Layer 3 of a small transformer language model trained on English Wikipedia (11 layers, counted from 0, width 96).
A neuron's activation on a vector x is GELU(weights . x + bias), where the dot is the dot product.

Input weights of the MLP neurons that the questions are about. A number n stands for n times 0.00088.
n30 (bias -0.014): 22 37 0 -224 234 -81 -269 -73 52 48 55 -86 -72 111 -272 -136 108 143 56 22 58 -117 8 -163 49 -32 130 42 187 -51 16 -105 -251 103 148 -15 -94 65 17 -15 145 57 -26 15 -12 -36 -103 47 -41 -72 163 -264 226 145 49 -66 -157 -7 160 4 108 -349 -86 -8 119 72 32 163 -140 36 116 -108 -53 -15 94 35 -115 -141 -58 -126 0 -36 -129 -187 361 -85 99 183 24 68 -63 -96 -139 -10 -120 -251
n48 (bias -0.091): -100 -30 135 -165 230 -171 31 -193 199 -82 45 156 23 14 9 33 109 -277 248 -156 124 -30 -19 93 3 -215 13 -344 -37 194 -118 91 77 -29 114 -185 -198 130 38 150 -157 39 236 264 -137 292 -27 199 -77 0 -131 -239 164 -98 65 -206 110 68 -143 29 -179 -34 9 440 -53 138 97 194 29 90 89 -110 70 -138 195 -54 23 -143 -23 93 94 -102 -244 -11 0 -73 -86 111 -147 4 54 155 -69 -159 218 -140
n61 (bias -0.077): 228 -228 -242 -250 -142 -120 0 -158 17 138 177 58 -5 -191 -4 128 -41 196 216 -178 -176 -134 271 85 147 60 -189 -17 -70 31 -183 309 -20 -233 196 34 54 112 72 160 69 144 98 79 -23 -37 -135 85 47 -37 -205 19 237 -126 5 213 0 -163 212 122 -13 168 -345 173 -29 -190 -233 62 -242 83 180 -34 277 48 122 -163 -193 96 -150 -103 -36 37 -55 46 -63 -16 -133 -186 88 157 173 -46 172 -44 -65 -137
n63 (bias -0.045): 215 93 -79 -196 91 17 141 -125 53 157 129 201 -71 7 136 40 110 -164 7 -99 112 -40 4 148 13 -68 -17 -77 45 -96 155 110 -48 187 36 23 0 -90 -126 -68 13 10 207 115 -171 145 -52 -207 -80 173 -274 -33 -38 10 93 -77 -105 -7 28 11 191 141 -273 60 -58 -8 -197 147 115 -96 17 -70 -90 -84 -58 161 -29 37 -204 83 105 -105 -49 -62 -39 -116 -102 -104 68 -40 -166 -36 -57 37 23 -191
n64 (bias -0.050): -114 0 111 37 -7 -223 179 -178 164 69 34 -80 -4 -195 -58 18 -146 54 -44 124 -47 150 167 246 -95 -56 -144 -118 4 -46 227 -101 -116 -60 83 -52 163 -157 0 -137 137 -57 8 147 22 57 -74 -225 -20 -73 -8 -27 134 130 -9 186 180 -144 187 -154 -54 227 -149 153 -190 -77 -178 -278 -194 177 396 -135 -96 -118 70 -46 88 339 -243 105 136 -43 103 -32 -18 80 -102 -52 60 86 134 -52 -145 -79 -229 -34
n73 (bias -0.076): 28 97 -39 -201 141 177 -15 205 -199 -138 -26 191 4 -27 59 -371 50 15 68 -65 107 97 -165 64 47 -162 37 -98 52 141 -15 122 3 -152 -67 35 125 312 -163 -140 -54 -51 82 55 35 78 -102 -22 118 -34 114 -63 -60 -37 353 8 17 -29 77 -73 -129 -223 -258 8 24 77 -35 -33 131 76 -157 -42 148 -73 175 94 -4 -138 -98 140 -60 -17 -39 -42 121 -125 190 -112 -20 44 35 -34 -129 80 18 -377
n81 (bias -0.007): 115 86 69 -9 -47 -13 0 -3 -32 58 90 209 -37 -17 55 67 -99 7 -10 -128 130 115 21 -94 -16 -86 -228 -51 -174 53 68 157 -66 -29 -123 66 9 62 -113 87 -69 -100 362 -13 99 33 -132 -125 99 -115 -84 21 79 77 38 -130 -61 73 142 -22 39 22 -159 -17 101 -49 138 174 -267 107 -130 2 232 -29 7 10 -80 13 -248 228 121 49 -9 153 -98 33 -10 -69 -119 -68 47 0 -18 -12 -16 -179
n94 (bias -0.084): -321 119 -34 -125 -113 48 9 211 72 73 -63 222 -155 -239 -57 -56 159 180 -17 -217 205 -4 -81 42 0 -50 -78 -168 -151 40 -77 -178 8 -352 261 29 45 79 -14 -250 56 -182 88 35 -59 174 -35 -186 166 104 -162 23 -151 125 217 0 134 -161 218 111 13 -20 38 36 193 -280 110 -132 302 41 4 -90 46 104 194 4 -42 -26 -129 0 103 111 -386 194 120 205 172 221 -28 82 -134 82 65 123 -149 54
n114 (bias -0.088): 206 30 -196 135 -14 12 -175 49 -89 169 300 -90 -160 -135 -8 170 261 81 120 -14 -72 57 321 89 34 -73 -65 201 7 -97 -112 47 -88 73 -71 115 36 29 17 -66 64 -240 104 99 -133 -104 -269 -35 112 104 12 66 246 -82 28 -54 -75 -239 52 -170 142 -22 -75 111 18 40 -73 19 -70 -137 -22 -158 57 -141 -4 237 -16 187 -148 -180 222 11 74 -54 75 -35 -155 -16 227 -160 -88 64 68 -46 34 -259
n115 (bias -0.011): -30 -40 66 -62 117 214 122 11 -20 93 -88 14 -190 85 -41 137 -380 -52 118 -32 82 -125 -192 126 109 29 137 20 -129 -94 161 156 18 54 -163 -139 23 77 -19 -29 29 150 -50 -65 22 67 -74 -42 74 143 -14 85 66 326 -15 185 6 73 50 -42 -41 -139 -67 7 -84 -305 -134 -194 -3 -138 -10 -126 66 95 -135 169 -125 154 61 168 -110 -29 -33 -144 143 -3 -68 73 -9 -88 -69 -247 -16 -44 -34 75
n116 (bias -0.077): -72 -131 8 -4 -45 -193 255 -79 154 136 172 171 153 -117 4 -59 -61 55 -57 -31 160 -49 -87 186 27 -110 67 -198 -141 233 165 32 -130 -343 105 -101 -107 -93 173 -12 -186 -195 105 58 285 -23 -146 110 331 9 9 9 55 -81 18 -76 78 -65 -65 -32 -214 19 -16 -86 166 15 -4 262 -201 129 151 -134 -44 -21 31 -30 -286 -75 -135 -67 -13 79 -177 222 41 217 -191 58 190 -157 173 262 -209 -38 -139 9
n144 (bias -0.084): -188 -133 8 -108 -126 -32 -147 182 129 50 215 152 -109 100 -4 125 151 -4 204 -128 118 -67 327 209 83 -63 -289 -24 -117 73 -29 -80 -185 36 43 8 -99 -4 -87 -54 -59 100 124 36 34 56 -159 -171 -39 -209 -216 78 171 -29 178 -78 -49 -265 91 -4 88 208 -59 103 -64 52 -30 -239 -143 154 -4 -43 60 -211 17 -25 -26 -283 90 141 178 -227 93 220 -82 -45 108 -34 190 203 231 25 63 -77 -134 -4
n163 (bias -0.091): 209 -87 86 -126 -3 -8 -12 -78 -23 -65 -116 358 -167 56 175 29 -69 90 179 62 211 69 -98 68 31 86 51 -15 -33 -71 -81 151 14 0 136 -166 -33 137 -8 89 58 66 -8 135 16 -72 -276 -166 -8 65 56 42 -36 227 -161 -218 -109 -53 42 34 -137 -293 -30 -205 136 -191 234 51 -56 -7 125 -15 12 -96 83 64 -242 -74 -143 -306 12 40 -79 -7 24 277 -242 49 138 -239 34 -28 -220 71 80 -206
n165 (bias -0.044): -152 -4 101 -136 34 -126 -157 -35 175 75 -13 -231 -241 43 67 244 -149 -148 86 90 15 325 83 283 86 167 4 116 63 -13 -144 -159 19 28 32 -44 115 -125 -46 80 -166 46 223 133 88 12 -361 -81 102 -22 -104 -90 213 -167 -58 131 -66 -90 -80 -148 -147 362 -4 185 -264 -59 -168 -17 202 153 -8 -134 -49 -87 -156 112 13 -216 41 58 250 -4 169 -47 -11 -66 -74 -164 -30 -33 177 271 -16 -76 -106 -130
n188 (bias -0.048): -159 -77 -142 -92 -135 -46 11 -203 48 55 43 -189 186 -351 -4 -61 0 149 63 -153 -87 134 37 -142 72 68 -147 -78 39 80 216 -50 97 -81 150 26 96 -117 234 -47 210 -124 29 7 -135 35 -7 -27 -22 -146 -199 -232 150 120 -64 -134 -25 -40 89 350 136 93 81 160 11 -62 -116 149 -87 -35 40 -3 32 198 12 -136 -109 192 -145 -56 66 -39 -258 -151 81 143 133 -64 -10 -56 22 -265 144 -24 189 -39
n202 (bias -0.091): 59 56 0 4 163 -21 -142 256 16 56 -4 76 -211 -17 29 -164 95 -92 218 112 66 114 -186 267 118 -260 25 224 -104 75 -137 199 -201 -37 92 4 -55 -9 162 -79 -130 -111 295 192 82 69 -111 -84 -28 -13 77 315 -88 -42 297 67 -61 -20 22 -209 310 83 -230 144 -70 -53 17 71 -139 -128 32 -192 -276 -131 -83 335 238 -70 -151 0 -43 -112 60 11 48 -95 21 -39 23 -131 -139 142 -19 120 -16 -64
n212 (bias -0.059): 8 -311 -180 63 11 -104 -118 -65 185 -247 -9 -165 82 120 -17 -116 -87 146 69 159 -18 94 73 -60 10 70 29 -172 23 -46 206 4 -88 46 -80 -148 -98 -35 54 79 80 21 276 66 91 -4 7 84 -246 99 -269 -125 214 -131 13 -240 -243 -133 -45 -14 228 -14 174 -38 12 -140 -144 146 64 171 213 -63 167 37 9 -77 62 -41 -311 189 -192 -19 -136 137 59 180 -197 35 -26 184 266 121 -257 -34 170 77
n213 (bias -0.075): -13 101 -70 -53 -46 -139 56 36 -57 25 78 18 -259 -89 -7 -137 11 -150 355 16 138 119 -133 60 96 232 96 89 -39 -91 4 -59 -76 112 -73 -143 -111 147 26 -204 -61 21 70 -65 235 167 -62 -154 -30 -57 164 119 14 -14 135 108 13 -44 56 38 -231 -167 -40 -53 29 -371 -36 -278 93 -136 94 24 -114 61 -117 64 30 -165 22 -209 167 -19 10 -33 37 172 7 157 3 -61 17 65 -48 35 -74 14
n228 (bias -0.029): 66 -59 113 -38 92 -45 43 -124 -79 -31 108 64 -19 47 33 58 -3 -21 -77 -42 -59 95 261 -67 38 28 -138 59 -96 -94 0 63 -37 51 -58 -99 -187 -179 69 55 56 36 107 95 205 -56 -49 -195 -155 85 -96 -55 6 -18 -210 -178 -22 15 -14 -76 39 -118 -147 53 -212 11 89 45 67 217 -76 -188 -10 -113 22 164 -35 78 -13 121 9 -144 -61 -55 29 -14 128 32 71 -86 89 176 72 -129 -6 172
n233 (bias -0.031): 74 -59 211 24 0 95 -55 153 127 233 -142 3 4 -59 -138 192 11 0 -105 9 15 149 170 36 152 -113 0 -176 13 215 -46 96 98 -155 176 -26 -149 75 -51 -13 -234 157 20 27 78 -157 -100 -20 66 123 -31 -7 192 79 25 109 -41 -33 -150 -126 -78 34 26 -146 41 -244 39 88 -42 -82 131 -92 261 -33 -14 -118 234 -3 -115 157 -142 51 13 38 -12 -56 -63 -125 -239 -50 -6 70 -19 -92 -109 -7
n243 (bias -0.071): -63 -56 -135 4 52 -87 -225 -78 176 -207 -140 164 155 34 12 -35 -9 -58 129 97 369 -77 -348 -36 176 91 53 32 -81 -63 -171 -308 11 0 -24 -111 -74 -109 -116 -177 -266 -98 -40 122 159 27 -66 38 20 -51 -38 9 113 46 -17 -102 65 -144 -79 -95 33 -120 -4 -161 35 38 -135 212 -139 139 244 44 -341 204 157 -59 -66 -123 -7 -184 140 -73 -166 25 208 65 -230 292 116 -33 47 159 -19 71 145 -175
n259 (bias -0.101): 171 -207 22 20 37 -309 19 68 66 -28 70 -120 119 82 114 -192 -167 -107 305 50 20 78 96 -66 54 100 -231 -37 32 138 142 -40 34 17 -29 4 193 48 -25 65 -42 45 158 188 24 21 51 -238 -11 -229 -59 78 93 23 -88 126 -283 -11 17 163 -167 196 67 -4 -293 -4 -148 122 -99 68 284 6 -77 41 -97 -23 49 11 -27 -8 -47 -210 -55 56 -51 147 -90 -96 69 -379 -15 40 70 -170 26 110
n262 (bias -0.065): -7 -189 4 -41 -123 -245 158 -72 85 -20 -82 -105 -20 169 23 111 266 38 0 -121 -7 157 67 33 94 128 -159 -315 -39 -115 -126 -173 -145 -226 -15 -18 122 32 8 123 -63 4 -85 -136 -4 -99 -130 -77 115 -44 63 -417 116 287 -92 69 -32 140 290 63 -46 68 123 -70 -47 31 -116 4 187 107 30 -116 85 -150 230 -12 61 42 -126 -113 -133 46 37 -53 68 -49 229 -72 -121 188 58 -12 134 -121 -130 12
n267 (bias -0.021): 22 49 -33 -343 45 -151 -27 -81 37 -210 -8 -98 -16 -171 -46 79 121 163 -4 -18 308 -110 85 208 -21 -73 115 -240 47 -82 -84 -91 -160 -151 108 101 116 -160 -218 -143 53 149 4 -187 -141 -7 -52 -137 -109 140 -72 -232 196 134 204 -195 108 -67 186 9 -69 -165 60 151 -290 -122 -195 124 304 47 120 -41 152 84 111 83 25 11 -17 49 -87 4 4 -54 96 21 68 73 35 19 -122 -101 -50 60 90 0
n269 (bias -0.001): -122 -208 -115 -85 51 -49 -125 26 211 56 -13 205 -94 34 -53 -168 -180 -62 -32 -92 138 -121 140 -8 20 -86 188 117 169 116 81 -43 25 -101 258 55 186 -57 116 55 99 57 159 24 17 122 40 21 -24 38 64 -309 96 109 -9 -84 -183 -24 89 86 -136 -332 112 -110 224 -57 199 87 75 -77 307 -13 166 -65 126 -93 -149 -61 -51 -70 -47 -108 -174 -114 321 133 -98 113 101 37 -256 -86 -304 -299 -56 -51
n277 (bias -0.072): 110 -203 67 -17 31 -321 168 -170 123 298 -44 -75 173 20 -81 37 -302 39 -8 -36 -48 34 199 26 92 85 134 -34 -43 66 208 -102 112 22 145 -15 352 -217 -38 -81 60 -27 134 -95 73 233 -38 -35 -75 76 -175 -203 235 -75 -33 281 -86 -60 248 195 119 125 79 -20 -65 -58 -57 -179 -96 216 191 -9 -127 23 12 -130 86 23 -83 20 -40 -40 -93 64 -41 -64 16 28 -91 -168 -15 -96 -46 -189 -11 60
n301 (bias -0.063): -168 -132 162 183 29 -56 271 -34 -39 255 -255 -195 67 4 -44 112 -83 40 55 11 -39 75 162 62 22 -34 -179 -150 120 -4 191 -49 -42 76 170 100 -226 -195 -52 141 -129 91 27 91 -25 201 -111 -20 82 141 82 -34 118 53 76 240 71 -171 149 -9 84 -9 -160 111 34 -336 -383 68 -8 -52 -62 -234 -8 -280 59 82 -21 103 -179 -136 53 -105 15 -45 -14 15 -103 -110 -80 47 -8 175 144 109 289 -112
n302 (bias -0.051): 4 -200 82 54 -202 -105 -49 -81 20 211 -91 25 -50 -216 -181 74 -152 142 -8 -113 89 241 -62 35 -3 -165 56 -171 -211 -33 314 -8 -39 59 156 89 -144 -223 0 -8 4 -8 413 104 131 15 126 37 -122 -201 -133 -87 237 41 -175 -4 -188 110 -48 89 65 136 -134 -66 72 19 -191 81 205 132 27 -61 -51 -56 34 -66 103 12 -54 -51 -83 -61 -109 -35 39 145 167 -132 -187 4 402 189 -90 -180 -79 -4
n309 (bias -0.095): 23 -28 -66 -157 199 -110 0 47 39 17 150 136 -4 -226 -259 -353 -305 49 67 84 -90 -12 58 121 6 -298 113 24 -4 -70 177 -23 64 -27 160 90 34 319 159 -50 -41 101 0 76 -4 218 22 -4 -47 -198 -130 -183 37 8 150 65 -155 106 114 -45 16 -155 -162 54 -92 137 60 -114 90 -87 -79 -96 133 124 108 83 -273 20 58 -206 213 -84 -59 28 54 195 -176 73 -122 -176 214 110 143 -295 182 -193
n337 (bias -0.022): -81 -50 70 -206 19 -26 9 -125 478 -22 153 69 -58 -66 110 -293 -169 -17 -54 72 109 -4 84 -8 51 -227 -42 -180 44 43 251 -97 71 -191 172 111 100 0 286 81 -47 126 -62 177 -4 190 -126 -90 137 -62 66 -242 30 4 -45 -37 -115 -186 -58 276 -43 -57 71 -131 80 -99 0 231 -86 95 215 29 41 -4 275 -52 -191 -169 -68 -45 -83 136 -86 26 75 67 -163 58 -243 -277 33 -226 -248 -271 -62 -189
n347 (bias -0.045): -151 44 84 238 108 -158 71 -358 -68 204 -81 17 186 163 -174 161 -139 -113 251 -97 -15 -106 196 -4 3 4 8 -74 -202 55 185 -35 40 19 4 40 -20 -317 -81 -59 -126 -49 -148 -66 39 170 82 -59 117 -134 -334 -147 147 -21 232 156 -31 40 79 -78 -261 107 -251 230 23 -58 9 -29 179 -140 40 -66 26 102 123 -4 53 25 -174 -35 111 -144 -84 325 4 80 -120 -166 53 -221 -127 160 127 64 -166 -69
n383 (bias -0.076): -83 47 -143 102 -55 -320 141 -193 17 82 103 120 -14 -284 -78 244 -68 185 -34 12 352 146 19 46 -17 46 -274 -241 20 9 -109 29 -96 -29 333 -51 74 -102 -9 -37 -48 -251 -88 190 -123 -138 -203 -9 -30 -132 -396 -14 80 165 -65 89 12 -51 111 -192 -175 274 47 238 -107 97 41 114 25 118 -93 -3 56 116 264 27 23 4 8 -102 251 8 -38 -84 -4 201 -5 -51 194 -13 -109 -291 -242 -187 -13 158

Each question shows a token from some text and the vector x that enters the MLP there. A number n stands for n times 0.01.

"9": 126 167 92 32 -134 95 -10 80 -206 113 -195 -44 -2 4 -2 106 64 -25 -164 164 -103 -11 -84 -20 -351 51 -3 83 -70 -26 36 -73 97 91 -271 238 -174 -24 -9 27 95 -31 -53 -73 -58 -96 -26 56 34 -117 204 -11 39 39 -110 -150 86 17 -140 -39 -61 -1 55 -38 148 333 68 110 -189 -40 -53 7 -54 -109 50 -51 -22 6 292 76 137 -32 -46 -8 -1 -104 -40 177 15 -82 -25 111 65 -16 1 86
Which two neurons fire most, strongest first? n114, n228

".": -104 78 201 128 -8 29 -16 170 29 92 9 -134 -26 55 -56 -137 -46 40 -110 46 55 -14 -5 38 -365 172 0 -8 -83 -97 13 -149 122 29 23 29 87 87 27 -18 -82 56 80 -47 174 70 121 43 127 -75 41 113 42 23 -21 -54 73 86 -244 -51 10 34 28 -170 5 70 -106 11 -87 -231 -29 283 -85 -67 32 -32 -65 -14 229 54 26 52 -6 70 -291 -41 19 76 -80 -31 9 35 27 46 -147 -81
Which neuron lights up most? n213

"7": -112 202 1 87 40 208 -208 59 -239 47 23 -156 -124 112 -17 -17 75 1 -275 175 -19 -194 -79 30 -265 113 23 -65 45 -73 -14 -79 18 142 -147 66 -175 -81 -4 -88 142 16 -10 -187 3 -23 -41 74 103 20 58 -53 -104 94 29 -30 42 5 -36 -9 76 11 135 7 176 131 29 86 -63 -103 -214 177 -39 -103 -162 -20 -90 -30 207 149 -64 -98 115 26 6 -106 70 19 70 130 27 -68 223 51 -79 27
Which neuron fires most, and how strongly? n30, at about 0.42

"1": -34 86 -50 66 -45 158 65 -130 -233 107 -55 -70 91 -71 -115 120 74 89 -160 148 -33 99 111 72 -241 11 74 -28 97 -129 46 -132 28 -96 -199 208 -54 -9 -101 -8 224 -27 -50 4 -195 -69 28 30 25 -34 -115 86 -6 24 -289 -67 -46 71 -136 -89 -27 36 80 65 131 88 -57 44 -6 -60 37 282 -88 -28 -43 -80 -49 -7 192 12 78 95 -22 -78 23 -249 -46 -5 195 189 -119 53 111 29 -53 28
The three highest activations, in order: n114, n383, n188

"us": 38 104 -82 4 66 -109 -20 -176 -61 49 19 -178 67 -51 40 4 1 38 -87 140 -117 -43 138 -199 -285 124 -22 -31 -7 56 53 -128 35 61 -37 82 57 -143 90 2 -11 -55 71 -73 30 57 96 -17 47 -73 133 82 27 -45 -193 -28 -101 -34 -180 185 75 -8 9 45 73 169 178 -70 12 74 -2 304 -54 -15 34 -317 24 63 -94 34 -140 268 94 -91 -275 85 -108 121 -17 -40 96 24 -31 2 86 125
Which neuron lights up most? n277

",": 137 279 -2 128 -69 85 34 100 -77 -21 -81 -17 -109 -123 -13 69 111 18 -113 -44 101 138 66 -40 -98 0 17 -32 -83 -20 -53 5 152 71 -170 -68 -88 12 -116 -37 -33 -16 62 -187 50 -1 20 3 -14 25 62 -69 0 -107 -122 -15 60 109 -95 50 123 18 121 31 137 123 -53 -47 -31 -300 -67 339 17 22 52 -86 -19 -92 233 76 126 191 34 44 -239 -155 -62 -24 54 84 -51 -40 -133 -3 -4 -8
Which neuron fires most, and how strongly? n81, at about 0.37

"s": -18 221 -17 63 -139 25 91 64 15 -14 -107 16 -210 74 -14 313 -38 105 -92 -8 -12 95 -78 1 -213 30 -46 -108 11 -76 81 -8 22 24 82 191 -215 -174 -123 171 30 5 32 66 41 31 -19 -36 59 93 124 27 -133 -174 -89 73 150 86 -41 -85 24 80 60 -8 168 55 193 3 -11 -19 -81 96 -94 -86 29 -70 122 -221 -80 -5 -134 126 140 50 -182 -82 -130 -182 -61 121 -51 121 -57 79 -12 -105
Which neuron fires most, and how strongly? n301, at about 1.5

" received": 29 94 105 13 -28 101 -5 20 -159 10 -16 -182 -32 -56 70 60 -25 -126 -28 18 -40 66 84 -58 -177 4 77 65 -45 69 9 -4 258 -173 32 -64 -76 -14 -35 -8 35 -65 -54 128 174 -187 88 -92 34 105 77 55 -260 -12 -96 -184 83 54 -12 -120 -169 3 -3 -160 106 -78 46 44 1 -102 -83 291 -123 132 106 -11 -34 124 100 -192 115 89 48 20 -244 -106 92 -13 111 143 -28 199 -48 132 -68 -60
Which neuron lights up most? n163

" p": -75 38 24 -28 157 178 55 -33 -24 -185 -29 -136 -5 150 93 -77 -46 30 -2 -141 -10 -175 68 11 -162 118 16 74 271 40 -137 17 0 -103 -20 -206 -101 66 26 87 52 184 18 -162 -47 103 124 119 125 -50 153 -1 -281 -83 -20 92 33 30 -110 -72 -90 -81 46 -79 -14 -11 -9 100 -12 -91 10 225 -98 2 -50 -212 132 -61 172 46 -156 133 -60 -211 -25 -94 38 94 69 198 1 103 -24 -64 23 -8
Which neuron lights up most? n269

" m": -104 3 -40 6 18 70 -161 46 -111 15 -197 -114 -92 -127 -54 -160 69 16 35 -131 72 31 -19 -80 -189 -4 221 7 144 137 26 -87 121 28 94 -28 -27 -136 21 195 145 70 97 -82 98 10 11 -6 15 66 44 14 -5 -96 -141 28 -33 213 -215 -153 59 -88 282 -70 102 87 14 206 41 -30 -79 186 -152 -26 43 -124 55 -126 116 123 -88 131 -67 -198 -70 -60 52 13 59 -1 47 18 -8 -64 -98 -13
Which two neurons fire most, strongest first? n269, n302

" July": -63 58 -91 91 5 167 -180 111 -267 -19 -31 -318 85 10 148 -61 135 -156 -68 121 -1 -59 -62 15 -143 276 82 -92 51 5 -22 -35 -83 118 -54 -112 -99 -33 -127 -47 32 -29 -10 -376 85 -117 131 -38 85 172 112 -20 67 -10 13 136 151 79 -56 -156 -10 19 157 -69 46 116 43 10 3 -157 -180 170 28 48 -68 -156 5 -17 125 -83 -157 118 117 14 -41 1 -117 -4 -18 68 16 -23 157 76 198 3
Which neuron fires most, and how strongly? n213, at about 0.11

"j": -10 91 -54 72 81 -6 -10 -15 -157 -16 -55 141 -24 -31 1 52 76 41 -199 -26 71 -84 -19 -135 -100 91 -69 42 154 179 72 39 48 132 -186 145 -1 -4 10 181 -68 74 70 42 -83 26 312 -7 -55 -17 -3 120 -151 -88 -160 59 112 187 -291 -4 -100 36 -89 10 -107 119 146 104 -180 53 -98 115 -76 -6 36 -51 -9 91 28 74 -63 -26 89 -53 -199 -44 -57 -187 -10 -275 -8 32 177 24 53 -150
Which two neurons fire most, strongest first? n81, n259

" ": -26 146 53 -17 35 210 -32 -2 -235 108 -30 -118 -22 67 -77 73 95 -74 -81 -194 -21 -104 -19 64 163 30 11 -146 -44 -80 -107 -98 1 34 63 78 -113 -45 -149 127 121 150 17 -134 -28 -138 25 1 -71 16 110 208 -107 -102 128 12 59 145 -68 -81 20 -115 -20 -71 15 12 115 78 4 -179 -248 121 -250 72 124 -72 35 4 182 123 -108 23 24 -53 228 -114 -66 21 202 19 -10 94 -56 21 -20 20
Which neuron fires most, and how strongly? n30, at about 0.54

"et": 60 -128 -19 85 -53 36 -3 -149 16 -9 -15 -133 96 132 154 -36 -68 96 164 -95 -121 -314 86 -98 -166 79 106 -105 30 -29 -50 -24 49 40 66 86 120 -154 70 192 53 167 -113 -193 8 -84 143 124 107 124 -15 -57 -73 83 -221 -56 139 -86 41 216 6 -77 -58 -180 110 48 42 54 117 19 -115 78 -6 -49 -25 -183 28 -26 -42 -101 -75 209 131 66 -179 -170 93 55 -80 68 -98 -6 48 16 -186 -5
Which neuron lights up most? n262

"ces": -12 253 -14 31 -184 187 53 85 -36 84 -12 18 -219 37 -61 212 9 -17 -219 1 -99 236 70 2 -178 103 -121 28 -131 81 64 -68 51 -24 23 97 -34 -93 10 -21 9 -20 -76 49 165 -31 10 1 118 40 193 166 -300 -44 -42 30 -20 6 49 -12 15 -57 39 -27 97 1 134 -45 58 -91 -100 199 -42 -69 158 -123 38 -20 -84 -143 -135 112 195 0 -284 -66 -45 -108 45 15 -74 117 -67 91 14 -42
Which neuron lights up most? n233

"5": 28 87 -17 84 -138 71 -19 -10 -284 73 -95 -29 87 -37 -72 174 17 36 -83 144 -4 -38 -2 44 -274 94 2 -88 45 -135 -58 -69 50 0 -167 204 -187 -113 -61 -17 133 71 -30 -128 -234 -106 -76 15 -16 -82 -67 -69 -31 -98 -232 13 73 106 -146 7 -5 -65 47 7 213 75 12 45 79 14 -131 295 13 -120 37 17 74 -14 277 145 40 -39 9 -29 32 -179 17 37 102 212 -29 130 142 -114 2 182
Which neuron fires most, and how strongly? n228, at about 0.25

" American": 87 30 -56 9 -122 116 -122 54 -71 -73 -101 -36 -4 -74 11 82 45 -85 -146 117 -17 151 -36 -19 -84 -81 30 32 -88 44 -38 13 -75 157 -72 57 33 -88 -117 -196 28 -62 28 -95 53 -114 63 -218 -12 143 159 79 -59 12 82 -64 81 75 88 -174 49 102 -61 -115 39 175 -126 -53 79 -54 -200 287 21 159 -71 38 -21 -85 384 100 -19 49 190 -28 -219 -182 84 -119 132 66 47 182 62 -29 -58 94
Which neuron lights up most? n165

" African": 81 187 -131 -65 -80 57 -69 62 -8 -57 -25 38 -4 -92 -40 -42 20 6 -115 124 -47 124 -40 167 -72 -31 134 -5 -15 154 86 -51 29 93 -100 47 -86 -105 -118 -121 113 -11 117 -19 124 -62 -32 -157 27 32 -17 91 -211 -143 28 -97 28 -31 -13 -104 120 -72 82 -79 68 158 -84 -70 70 55 -148 372 84 115 -53 12 -36 92 246 -64 -164 47 42 -69 -312 -216 70 -170 106 47 58 104 82 -24 -38 77
Which neuron lights up most? n73

"se": 16 96 -131 64 -88 -102 -145 13 -149 14 40 30 68 241 -12 -10 -50 -43 -123 92 -37 -36 122 -92 -128 10 -160 56 55 -10 79 -36 -89 302 -24 166 -97 44 -100 -31 -68 -91 3 2 -20 11 272 105 -77 -30 128 66 -211 125 -147 52 15 -37 -167 -150 50 -46 101 -53 -43 68 126 100 -1 25 -46 376 -1 -219 4 -83 -21 -99 -13 202 -31 108 117 -30 -196 -134 24 37 33 -162 85 79 88 35 40 117
Which neuron lights up most? n228

"’": 31 137 40 18 58 -94 30 12 -11 116 -33 -181 -24 99 73 -88 34 -129 -81 -36 4 -74 100 46 -114 172 34 30 -42 -57 35 17 143 57 96 135 111 -16 35 23 -83 112 -8 6 -62 -53 157 -2 10 -13 14 -93 98 17 -20 -147 -43 75 -51 -205 -117 123 -112 -116 66 291 41 -59 37 -142 -82 421 75 -9 77 -69 -97 -74 141 -27 -124 209 7 61 -360 -177 43 -55 103 -110 -88 65 37 -50 -59 -51
Which neuron lights up most? n347

" there": 104 15 53 137 -141 -192 173 101 21 35 -16 -200 65 83 -2 -58 43 -121 -130 -27 93 45 -36 -120 -219 55 -50 -87 -27 -89 -108 -169 -29 115 141 84 10 -105 74 48 56 -17 70 1 10 10 -46 110 47 -23 112 -86 -172 104 -109 7 108 -124 33 -114 -168 -43 104 -49 -15 60 112 51 111 75 -365 341 -1 -140 -33 -16 84 -182 164 4 -162 16 -68 -8 39 45 66 145 136 103 -68 199 -92 52 13 -81
Which neuron lights up most? n262

" individual": 58 37 -67 -34 -197 -148 -168 37 -144 -70 -113 -42 -30 -77 -60 -48 166 125 -149 -8 39 32 -31 30 -44 -27 -8 -14 -156 -115 -71 -43 -96 64 26 106 -8 -52 -164 100 82 -101 -8 -180 77 -53 -71 -72 54 61 170 59 -86 -56 12 -21 168 109 18 -204 -96 -26 49 -86 103 112 -45 88 85 107 -206 324 16 106 -139 41 13 -112 327 34 -99 101 53 54 -108 -117 102 1 236 84 48 184 -54 -3 6 166
Which neuron lights up most? n267

"tained": 135 68 137 66 -105 76 108 4 -176 -34 -36 -237 22 -37 67 55 9 -113 0 -9 -49 48 123 -90 -127 42 78 97 -109 141 16 18 156 -175 28 -23 -105 29 -91 24 -36 -52 11 87 141 -237 229 56 33 43 31 -57 -353 59 -171 -178 37 33 -37 -66 -138 -14 -66 -64 75 -7 46 61 98 -80 -100 217 -63 -23 123 21 49 44 -15 -82 112 98 112 72 -302 -106 62 -38 107 115 8 181 -48 27 -54 -12
Which neuron lights up most? n228

" conf": -17 131 -30 5 11 101 17 -11 -21 -142 67 -18 -68 28 109 -231 148 53 -237 -49 48 -88 138 27 -308 -343 -20 26 111 33 -23 -203 -63 4 101 58 34 -6 26 214 1 -68 53 -54 -72 128 216 160 -46 6 139 -57 -249 72 -66 27 114 54 -102 -112 -233 -16 -1 -72 -41 -61 41 78 37 -61 85 126 15 217 -50 -101 88 -102 139 45 7 7 -132 -29 -55 34 -18 119 96 33 -178 78 -13 41 78 -52
Which neuron lights up most? n269

" the": 102 117 -25 3 -171 -5 0 61 -17 12 -58 -67 115 -53 -37 -14 49 65 -20 -24 -64 -175 60 24 -142 95 161 207 -104 -53 73 30 116 43 128 41 32 -93 56 -98 -77 -1 -175 -155 -48 -3 50 19 -37 -37 4 -11 -137 90 15 -29 -52 28 -114 12 70 14 -31 -113 -37 63 60 75 73 -268 -143 250 11 150 10 -124 45 0 392 -3 -41 -10 -121 -14 -289 -75 -3 -25 93 -23 58 -50 89 72 143 119
Which neuron lights up most? n188

"ment": 36 63 181 -102 -96 168 -89 125 -77 -79 -55 -97 -20 51 75 77 62 -53 82 -21 -107 9 19 -108 -108 -118 85 -40 -50 -164 -64 23 34 105 54 -124 -57 190 -17 103 47 -86 -54 28 108 -146 88 106 73 -18 273 173 -351 -106 19 -12 21 -83 17 -48 -26 135 48 -53 42 93 129 149 -66 -28 -110 259 -174 -87 10 -135 67 -307 78 -12 55 88 174 79 -183 -74 40 -5 45 105 28 4 -10 26 -74 -35
Which neuron lights up most? n202